Layer 4 of a small transformer language model trained on English Wikipedia (8 layers, counted from 0, width 64).
A neuron's activation on a vector x is GELU(weights . x), where the dot is the dot product.

Input weights of the MLP neurons that the questions are about. A number n stands for n times 0.00064.
n6: -80 -74 -12 -94 -128 -70 -72 -30 -195 43 0 -282 193 -96 -150 -70 -290 81 -30 -121 56 -123 363 -43 104 -273 218 8 9 187 101 -238 12 -167 -237 -1 -109 -32 45 285 56 119 -9 47 34 -41 0 188 176 81 -264 43 -111 -119 78 167 149 114 -103 18 111 160 -10 -63
n9: 54 237 24 147 32 10 89 160 80 -460 67 19 -184 280 -348 204 -25 71 338 -51 -42 -96 -43 166 -27 -64 41 -94 -98 -155 -207 115 -18 -59 -186 -7 -232 140 -71 124 -35 -60 115 126 -248 89 -88 -8 197 -299 57 18 29 155 59 75 115 -128 119 156 -121 167 191 -97
n10: 118 128 -9 202 9 -54 233 -120 -66 -152 66 8 72 -9 53 -22 121 -114 98 -94 165 -67 107 -153 -57 142 -53 131 107 109 -162 -173 -210 45 -225 -27 -29 -48 44 -284 -109 9 -123 155 -167 122 -6 -61 -123 155 -164 -51 361 38 21 68 227 -29 48 200 143 -35 -189 21
n11: -5 282 0 81 273 -137 -70 -82 -314 -56 -99 -71 78 27 -38 13 -199 128 0 161 -247 39 21 74 -77 12 -8 7 -94 90 -199 78 27 -36 31 -200 -61 -215 -62 -78 -88 -107 -69 -146 -14 -52 -74 -126 -159 156 115 108 51 242 -97 117 -194 -34 -112 65 92 181 -88 -63
n12: -9 -12 127 79 257 98 177 -25 23 -25 -150 159 -162 83 -145 169 216 0 104 25 187 -119 -163 157 16 -190 -126 30 179 13 22 202 -41 -99 -244 131 291 -124 86 -3 76 202 50 27 -35 206 -48 -28 318 241 51 70 184 89 -19 -106 196 -1 112 41 -6 -68 14 125
n15: 42 -33 -149 27 -19 32 55 -36 23 -166 162 -146 -463 33 -33 -184 279 -49 18 -16 202 -83 -253 224 202 107 -46 135 67 -135 22 151 -60 75 21 50 -87 30 -40 160 102 -399 81 117 270 95 26 174 -42 -16 110 -53 60 -50 117 -3 -95 -56 105 -267 95 -79 51 145
n17: -105 305 86 -27 -209 -201 -121 -118 -152 -62 -123 109 262 225 -9 -26 130 230 137 6 -70 -26 72 -202 122 -16 0 121 -131 -266 219 -111 117 114 -76 -29 -2 156 -26 -113 -82 -41 306 176 -22 24 -122 -289 -148 63 127 51 -241 232 69 -245 -18 -234 -121 -44 25 -66 148 53
n21: -184 37 -218 -229 110 -66 -64 7 125 -28 -59 84 116 142 -107 -202 305 243 72 -148 -212 175 36 -120 19 125 98 -162 -141 -167 -116 199 143 -4 23 -62 29 60 -91 -11 -24 51 45 -55 120 -82 96 -93 -31 -113 64 19 -48 -87 184 -60 -187 95 -240 -129 -48 8 -43 2
n24: -55 -70 70 -56 -168 -27 55 123 1 -223 -41 155 178 -68 164 -120 -14 -188 -168 72 57 -29 -159 -13 52 -210 -159 104 -70 195 -101 -326 124 -44 -295 -159 -153 58 -112 158 171 25 -12 -165 -196 1 -68 128 43 -168 249 90 -15 70 52 125 208 -40 -15 -66 31 -38 53 -18
n27: -76 -121 -42 -97 -53 44 119 75 -41 -14 -330 -87 258 -131 -181 -65 -262 175 108 -38 -8 -154 55 -5 -184 73 -38 -40 -181 -151 -190 -289 -92 -76 23 -172 -28 117 -198 -134 -102 3 -170 -49 -139 -88 -189 21 125 65 7 -91 141 43 -255 294 69 -55 78 -25 167 -6 -19 109
n33: -170 301 157 -151 -51 -94 -175 -285 -92 106 -58 -17 121 41 -477 20 -55 58 -254 22 94 -207 -109 -104 321 -267 -15 -80 211 -164 -25 210 2 29 53 124 -16 9 -227 -259 -145 98 63 150 -214 -53 75 -140 120 133 103 35 -177 31 45 117 11 -51 144 22 140 -21 -66 10
n46: 24 -13 79 -321 122 -78 223 68 106 -115 80 -184 9 -152 62 -16 10 67 25 266 -189 57 -114 7 279 -208 5 -133 35 21 45 6 -235 10 -86 -200 98 84 -73 -277 -105 -8 22 131 -181 -39 120 87 -191 -9 286 67 219 3 28 68 -295 139 -13 187 201 103 8 151
n53: 229 34 210 196 -70 -268 -174 81 171 -102 65 342 42 70 141 -282 -52 11 36 -200 194 -87 -53 -64 107 -122 -152 223 -117 65 31 -125 212 197 -60 45 158 5 181 11 -78 -104 50 134 -74 149 308 104 -27 20 20 102 -81 -9 -3 -46 -75 5 2 187 171 -173 -49 -94
n54: -146 -48 -158 43 247 164 32 76 167 -33 -327 156 82 18 4 -58 86 54 20 74 93 -89 64 22 -80 189 53 72 -97 133 263 68 52 159 -137 161 103 -23 62 204 53 149 114 -27 -221 -335 -155 -225 -158 160 24 -1 302 -113 72 -181 -65 173 -58 -310 123 69 264 55
n57: -14 69 -9 101 176 46 -13 63 84 -161 -268 -128 32 -338 -137 -71 305 351 -39 80 134 -99 137 84 87 243 -65 59 85 183 -135 426 -67 108 -22 -12 79 189 -247 -60 169 -69 -202 -64 -73 180 133 -314 -197 143 103 -40 -157 -183 -123 -65 -424 197 149 142 325 -69 179 -125
n62: -118 -63 -162 -4 72 -19 37 10 -134 -93 -22 -62 198 -38 -109 55 -17 203 28 -174 -10 -73 -115 53 4 129 -162 -199 196 -129 10 201 341 -43 99 -94 -171 -83 -230 76 -60 -12 162 -253 -372 139 -127 -127 280 -38 127 16 -235 -167 -11 99 -178 -23 -70 83 -32 -72 118 -102
n70: 170 158 23 -31 -128 53 -210 -100 -258 -6 -364 -208 35 -108 -185 65 153 144 -171 -6 219 -168 8 -158 104 12 135 -13 119 1 151 177 -13 -110 -98 0 1 -9 138 -120 195 327 -46 30 -106 -86 18 -42 -100 232 -30 79 177 68 1 -40 206 5 21 -3 -38 154 196 239
n73: 115 345 -176 -175 364 -108 45 -360 86 -80 3 -35 -226 274 44 -178 66 175 66 -193 -22 6 238 345 -119 180 139 -286 12 -16 -25 222 -43 -6 135 3 0 -143 -138 -26 -25 50 -100 136 50 -45 93 -170 -36 114 139 157 190 -125 137 13 -15 22 151 -2 -203 -81 54 -154
n76: 72 -134 76 5 -19 -156 -40 -192 -308 -178 -4 6 -28 -91 -230 -138 204 -61 176 -2 -17 -84 37 38 234 -24 -42 7 135 86 -182 47 207 -233 -150 123 164 57 46 259 36 152 -20 -121 98 -175 -194 22 35 162 79 192 -101 -49 376 -56 51 320 4 -68 -282 -112 137 75
n97: 111 96 13 -307 -111 35 23 92 61 125 -42 146 -192 14 -76 -134 -1 189 124 202 39 162 -114 -28 136 -108 -43 68 -128 -31 53 80 -134 250 -18 -319 134 8 75 -189 9 -3 126 -174 -172 -1 27 -47 19 -82 -83 -18 -37 177 161 -7 -92 92 7 -18 -103 134 -58 -15
n98: 100 31 246 76 130 -91 -14 163 -371 -322 -383 -54 131 -220 -18 133 50 163 111 19 -253 -83 115 142 -87 164 -55 -273 188 210 142 -92 -10 -82 -111 -245 -13 -16 -166 -234 -74 -18 -51 46 -169 -29 -27 -174 25 38 194 71 -21 -193 174 -36 -101 -152 -20 240 -93 53 -132 9
n99: 16 -12 66 -180 -123 -238 198 160 141 -162 -159 164 -146 -86 55 -49 -111 -208 138 42 61 250 -147 124 64 -78 -101 28 208 -175 -80 -35 85 -5 -117 -123 93 -185 87 -30 21 41 -5 -131 -176 26 31 240 14 37 -55 171 -111 -105 90 214 234 126 91 -34 95 14 23 177
n107: 11 -177 -171 95 -64 189 100 -28 -133 -72 -134 17 -205 127 17 11 80 -67 60 -42 -64 97 32 -17 139 143 -162 199 -131 -158 384 -156 -39 -10 -45 21 -11 94 104 239 -144 78 148 -221 16 -80 277 -41 -114 -156 56 -10 65 58 3 -83 -118 123 193 19 122 0 65 -82
n110: -27 -218 -10 143 85 137 -55 -21 -121 -153 -126 -50 91 133 -152 -32 125 61 193 127 245 -26 -202 53 172 327 -199 283 -104 -120 232 61 32 -60 -119 147 63 117 168 -18 208 105 70 278 -65 115 94 16 -159 5 -169 -70 -144 60 4 -234 -60 -210 224 -116 -34 -194 -79 -191
n114: -52 -55 -33 -198 -145 -104 164 38 -132 -98 -94 103 -235 5 -151 195 -73 165 -8 24 96 73 210 -108 241 18 -33 62 55 -75 156 65 97 194 -181 -103 282 -57 -22 -12 -90 97 -85 -62 102 -203 76 -50 7 52 34 -52 80 126 -38 231 -145 26 14 39 330 176 199 71
n115: -132 -225 -31 -252 -22 -45 84 97 -33 -31 -410 -86 -6 28 -256 224 62 -15 -129 111 354 -3 157 -197 192 -78 -115 189 1 127 60 93 -106 68 204 -39 -98 69 116 -234 -121 111 9 191 -19 249 197 -137 -162 -111 0 154 -271 -12 184 172 -24 -80 -95 10 -17 114 47 -119
n116: 136 -138 161 6 193 94 -157 30 175 -87 -293 75 64 -64 -102 -206 -107 127 10 -125 104 59 68 -40 -227 65 -323 185 -32 81 -48 66 93 99 28 16 -110 -229 77 -136 92 181 63 -92 -23 77 208 199 -127 164 78 -172 -11 1 8 142 -66 -51 0 50 330 -55 -302 67
n120: 59 -73 19 138 -17 -414 -19 32 -187 -118 -110 -192 166 -12 9 -260 -36 27 -144 -33 92 72 129 -49 55 -82 -70 120 -254 -115 237 58 187 -39 65 74 -13 85 -89 102 -25 -168 -175 -115 -141 -159 -173 28 -107 -32 -32 93 156 -209 -16 -108 -42 -222 -51 -88 -71 103 303 87
n122: 47 -43 -46 -102 48 -51 12 -45 179 -287 -219 126 -24 -77 4 -114 48 81 6 -7 -62 -212 86 195 -127 -113 -203 129 -66 53 127 77 77 -55 -1 -118 -99 61 -238 -19 -231 -138 -147 136 252 -157 -54 -205 -110 108 192 312 -128 146 -34 38 263 -30 -160 -60 -125 231 75 -58
n123: 117 -83 215 -28 -81 14 145 -73 -230 -172 20 -41 -41 59 -184 -205 -30 -20 -160 165 287 83 -143 -97 109 184 -20 70 211 35 73 53 15 57 22 157 188 -106 73 -42 248 -119 -134 161 116 11 -37 -97 25 160 90 211 7 -156 74 183 262 284 -29 30 160 169 65 -90
n124: 44 -20 -65 -69 54 -78 141 -118 99 65 -71 45 -139 167 -14 233 -108 -152 216 -209 -33 142 -171 139 47 61 35 -109 -100 -8 136 -1 -102 175 118 156 136 -150 -2 -29 18 -52 228 -118 65 213 22 -185 -88 -46 -51 -49 146 -26 -19 25 -123 -67 184 -59 -94 -64 42 127
n125: -113 173 214 -147 8 -169 -217 83 111 -159 -147 22 62 -75 -13 -142 96 -188 31 24 -55 -125 -156 316 48 69 -142 288 11 48 -231 244 15 21 -120 -68 -69 190 -91 -167 -323 -262 -29 411 -43 124 149 -146 103 77 -11 309 -78 -47 -53 -169 331 205 141 -34 25 207 190 29

Each question shows a token from some text and the vector x that enters the MLP there. A number n stands for n times 0.011.

" by": -7 -28 -26 65 -156 234 17 28 -273 163 66 -101 -28 -143 75 60 -58 -91 -135 146 -191 -3 0 -5 3 -62 119 120 69 39 -99 173 167 -123 -34 -12 32 -97 59 -110 -153 137 -60 168 173 -83 -50 55 -64 -59 54 -129 103 29 -102 -78 -73 158 -12 -60 -104 -161 69 -66
The two highest activations, in order: n76, n70

" resulted": -65 -17 -34 -228 -61 83 -44 85 -15 -106 -152 -39 -111 -173 -84 80 -44 -149 -78 190 -184 104 28 -89 104 17 23 64 11 102 -166 -34 -102 -31 156 114 32 -30 -24 -27 -1 66 -92 254 151 -88 168 -148 -62 111 43 -199 -115 -76 -44 -112 -17 131 -104 -50 -147 43 32 -54
Which of these neurons fires most? n115

".": 6 132 -124 9 39 164 -84 25 -15 188 -4 -70 61 -131 -42 -57 67 -116 -80 39 2 -75 -135 -30 16 -37 53 -119 58 152 -120 -18 41 -79 138 150 -35 83 -127 -122 55 -196 -79 -63 283 -115 -105 -77 -212 7 -21 -140 -134 -58 44 -158 95 99 30 -80 -130 33 181 -197
The three highest activations, in order: n57, n76, n122

" Officer": -94 -65 -80 -14 -129 -48 182 -9 35 222 134 47 -11 -72 206 23 103 -13 81 26 -186 130 -110 -88 -54 -19 118 61 135 91 -134 -242 41 43 -88 35 208 -185 -113 30 -118 128 26 -9 -24 -123 -35 150 107 21 109 -164 -41 -54 14 41 153 -60 69 13 88 -88 -158 -64
Which of these neurons fires most? n99

" /": 4 6 -106 204 -16 92 -94 41 113 137 -34 -127 -50 115 -20 207 -98 -5 1 118 98 -15 84 21 -148 -33 73 -60 -231 8 -30 242 147 0 -48 21 -57 106 72 109 -221 80 -41 -185 -42 -35 128 106 109 -201 -95 41 137 -24 -13 5 188 -68 60 -12 -101 -133 97 24
Which of these neurons fires most? n9

" Blue": -13 -68 -27 44 -155 118 39 -112 109 237 60 153 2 18 34 8 114 -132 134 14 -188 196 0 16 -175 17 59 54 184 -21 -117 -168 65 -34 -212 -55 200 -38 -78 26 -161 78 57 -67 -48 23 149 122 256 36 100 -56 9 -16 -58 -93 25 -72 -51 -48 -76 26 19 120
Which of these neurons fires most? n12

" med": -105 117 178 -24 -75 -27 32 20 144 13 -106 182 65 -244 54 62 -258 -37 63 136 72 162 -60 -172 -67 79 178 -63 -8 16 -17 20 -150 -22 114 -169 -10 -14 -11 -64 44 -64 72 -89 187 -179 100 31 130 29 -18 -128 -27 -95 106 -29 133 40 -64 -67 -95 -192 92 -11
The three highest activations, in order: n99, n97, n27

" Tam": -105 -36 17 -64 -158 174 100 44 21 187 -5 26 168 5 218 49 -139 -107 41 -131 -41 231 24 -86 -1 121 -11 -35 19 -5 107 -151 -69 9 -211 14 139 -71 18 82 -186 151 40 -307 -46 -49 204 69 113 -63 -20 -122 40 28 -62 57 1 -61 -115 122 13 -28 -55 -21
The most active neuron and its activation: n107, at about 1.9

" so": -162 16 103 -38 -50 119 1 102 -43 249 10 -11 212 -45 28 -54 40 -66 -196 158 -153 57 61 12 -129 -52 -47 12 8 80 -49 -2 23 -77 -318 20 -75 89 29 -70 -39 -104 -153 97 128 -79 135 -60 -96 175 29 -198 50 -57 -135 78 -136 -61 -181 67 -62 -72 -62 -35
The most active neuron and its activation: n11, at about 0.68

" Kingdom": -133 -115 -233 -18 -30 76 183 -82 -39 169 -139 95 17 -167 184 170 48 93 20 153 -168 102 -35 -31 -160 -18 176 36 -63 125 -73 142 117 5 -90 24 -45 -129 84 127 -32 28 167 52 -136 -104 87 124 23 -212 -16 22 44 -128 -4 33 -18 -47 -113 118 18 -65 9 -14
The most active neuron and its activation: n54, at about 1.1

"y": -109 66 -72 51 88 166 5 -104 31 321 32 48 103 -94 64 52 95 -27 -80 244 -232 -1 -25 -123 -60 -42 20 -87 -92 46 75 -75 -67 64 29 -34 66 -44 68 -88 -110 108 -137 -275 -14 80 -22 157 -50 -49 -70 -158 -81 -179 -105 45 -162 -84 11 -129 -38 -65 -39 -99
The two highest activations, in order: n97, n11

"o": -38 -41 -104 84 53 133 -16 48 112 228 -22 262 53 74 35 -1 -88 18 69 158 -257 112 -17 -98 -49 177 86 -53 -108 152 -22 86 -34 -66 140 68 -22 -133 99 -90 -19 174 -50 -225 -34 119 -28 -14 -26 -76 -92 -150 249 61 -27 61 -86 -74 -101 -48 50 -124 58 11
Which of these neurons fires most? n54

" its": -40 81 95 16 -96 58 -121 -114 22 0 42 102 144 -83 122 115 26 -115 -223 123 -299 114 -61 -69 -44 105 103 -3 92 8 2 58 207 -173 170 37 5 143 -24 -20 2 17 2 204 10 72 61 -118 53 -41 144 -186 -197 74 -17 -61 -142 -18 -78 -26 18 -108 -115 -50
The three highest activations, in order: n17, n33, n21

",": -72 146 -110 34 -120 73 41 -112 96 297 -112 -107 147 -68 10 -64 119 33 -246 159 -43 127 -76 -32 -104 -142 -28 -62 -117 88 105 31 -22 -18 82 14 -17 23 106 -79 -46 39 -104 -130 102 -2 36 -19 -188 -4 -32 -85 75 39 -62 -60 -182 -105 -1 -70 -168 -208 226 96
The three highest activations, in order: n120, n70, n54

"so": -55 -26 53 43 -19 11 87 42 157 127 -58 153 99 69 53 127 45 -23 -85 -37 -290 225 67 -165 -132 181 52 -31 55 -1 -174 -160 -94 -56 49 31 132 -160 198 -128 -41 78 -5 -73 36 165 14 83 -38 -15 -131 -140 166 75 -106 -93 -38 -11 6 -81 164 26 -10 36
The most active neuron and its activation: n10, at about 1.2

"\n": -117 -88 69 190 -131 -43 -138 36 58 93 154 -7 105 -56 108 13 118 8 -81 125 -16 84 -133 24 18 -103 -116 156 140 296 -87 -84 195 -53 106 116 106 -9 48 -7 -17 -137 -39 -36 46 -75 275 -26 -143 56 58 -143 -26 -114 -97 -112 -48 -104 18 -16 -72 -84 104 -48
The most active neuron and its activation: n53, at about 1.8

";": -224 163 -50 54 -111 191 -155 -111 -48 365 -6 -132 158 -6 141 53 57 -92 -201 26 20 2 37 -93 -27 -89 -123 70 61 100 24 20 6 -65 91 198 13 26 -181 -55 -80 -160 -33 -85 87 -38 -56 -71 -151 -20 -38 -151 -28 13 -8 -141 10 14 -66 -120 -33 -77 29 -74
The two highest activations, in order: n33, n17

" Pa": -96 -60 64 -19 -189 80 -2 47 48 145 90 109 -25 38 64 129 -260 20 170 -127 -83 185 37 -123 -83 154 31 -30 -25 -45 -43 -115 -161 -106 -136 -61 -22 -123 -88 -7 -128 -70 109 -299 -58 94 101 -17 100 14 -25 29 103 19 49 -63 46 -61 -147 -142 -39 -58 223 113
The most active neuron and its activation: n124, at about 1.4

"=": -4 -46 160 49 -96 -19 68 -108 47 -114 -29 123 98 34 -43 339 129 48 132 155 -64 64 -9 -180 16 17 -99 97 84 111 47 72 226 56 -4 -61 110 -93 82 -117 179 2 -94 -32 132 -35 9 -178 72 -198 141 -110 -75 -63 32 -122 -103 30 -35 12 -99 38 -21 -81
Which of these neurons fires most? n98

" (": 26 31 32 98 91 47 103 35 33 53 0 111 233 111 216 -149 -49 -70 -108 96 115 17 -166 -132 76 18 149 48 -161 208 179 161 68 -73 -9 -102 -35 -210 98 24 -45 -50 -103 -92 109 -55 226 -57 -84 97 -3 120 -130 -124 -71 -5 -118 18 -121 -98 -69 -70 -52 -114
The most active neuron and its activation: n53, at about 1.6

"-": -5 87 -79 114 -15 152 208 -18 74 98 -30 40 287 184 119 46 -29 -79 69 109 39 135 -34 -193 151 -5 120 98 -118 20 121 9 72 100 -79 40 123 -61 144 -40 22 43 -116 -85 35 -103 81 93 -139 11 -119 63 -196 -89 -66 68 35 -181 62 -112 117 -139 25 -81
Which of these neurons fires most? n110

"ia": -179 -45 -48 50 219 8 139 94 10 239 70 47 205 -28 -64 -20 -135 24 -38 -2 -127 43 -13 -123 -107 -2 299 -95 -152 183 83 39 47 -7 21 -176 30 -222 51 23 -67 105 -59 -33 -1 185 60 148 63 -21 -115 78 -40 -85 -30 -63 -101 -98 -101 29 -91 -4 -40 72
The most active neuron and its activation: n6, at about 1.2

"ps": 48 -21 21 -87 -176 195 -20 22 96 76 -24 -35 92 -78 -34 -55 -228 -292 -59 220 37 72 51 -11 -29 -67 43 -24 6 150 -150 225 -271 30 -73 -69 3 -82 -60 -44 -70 -185 -66 89 55 -17 81 -54 51 75 89 -40 -24 -60 -50 -99 -89 -25 18 -6 -166 161 -81 118
The two highest activations, in order: n125, n46

" for": 60 24 20 -71 -127 121 71 -49 -229 57 51 -72 -13 -140 20 110 -121 -118 -218 334 -165 39 -101 70 26 10 143 8 73 44 -111 133 119 -103 -74 -47 -45 -63 55 25 147 40 0 93 289 -11 32 -82 166 11 -66 -120 66 -67 65 -6 -5 59 -13 -83 -160 -48 43 62
The three highest activations, in order: n76, n123, n70

"ost": -177 -64 56 -63 -20 165 192 61 -36 -4 18 160 31 -57 113 134 10 123 -31 154 -211 175 -18 -178 170 -31 108 -19 -3 54 194 63 -57 102 -23 170 -18 -47 -56 -19 -42 99 -110 -183 137 45 -67 14 155 -52 -5 -25 -47 -50 -76 80 -8 -63 -9 -79 189 -268 -60 74
Which of these neurons fires most? n114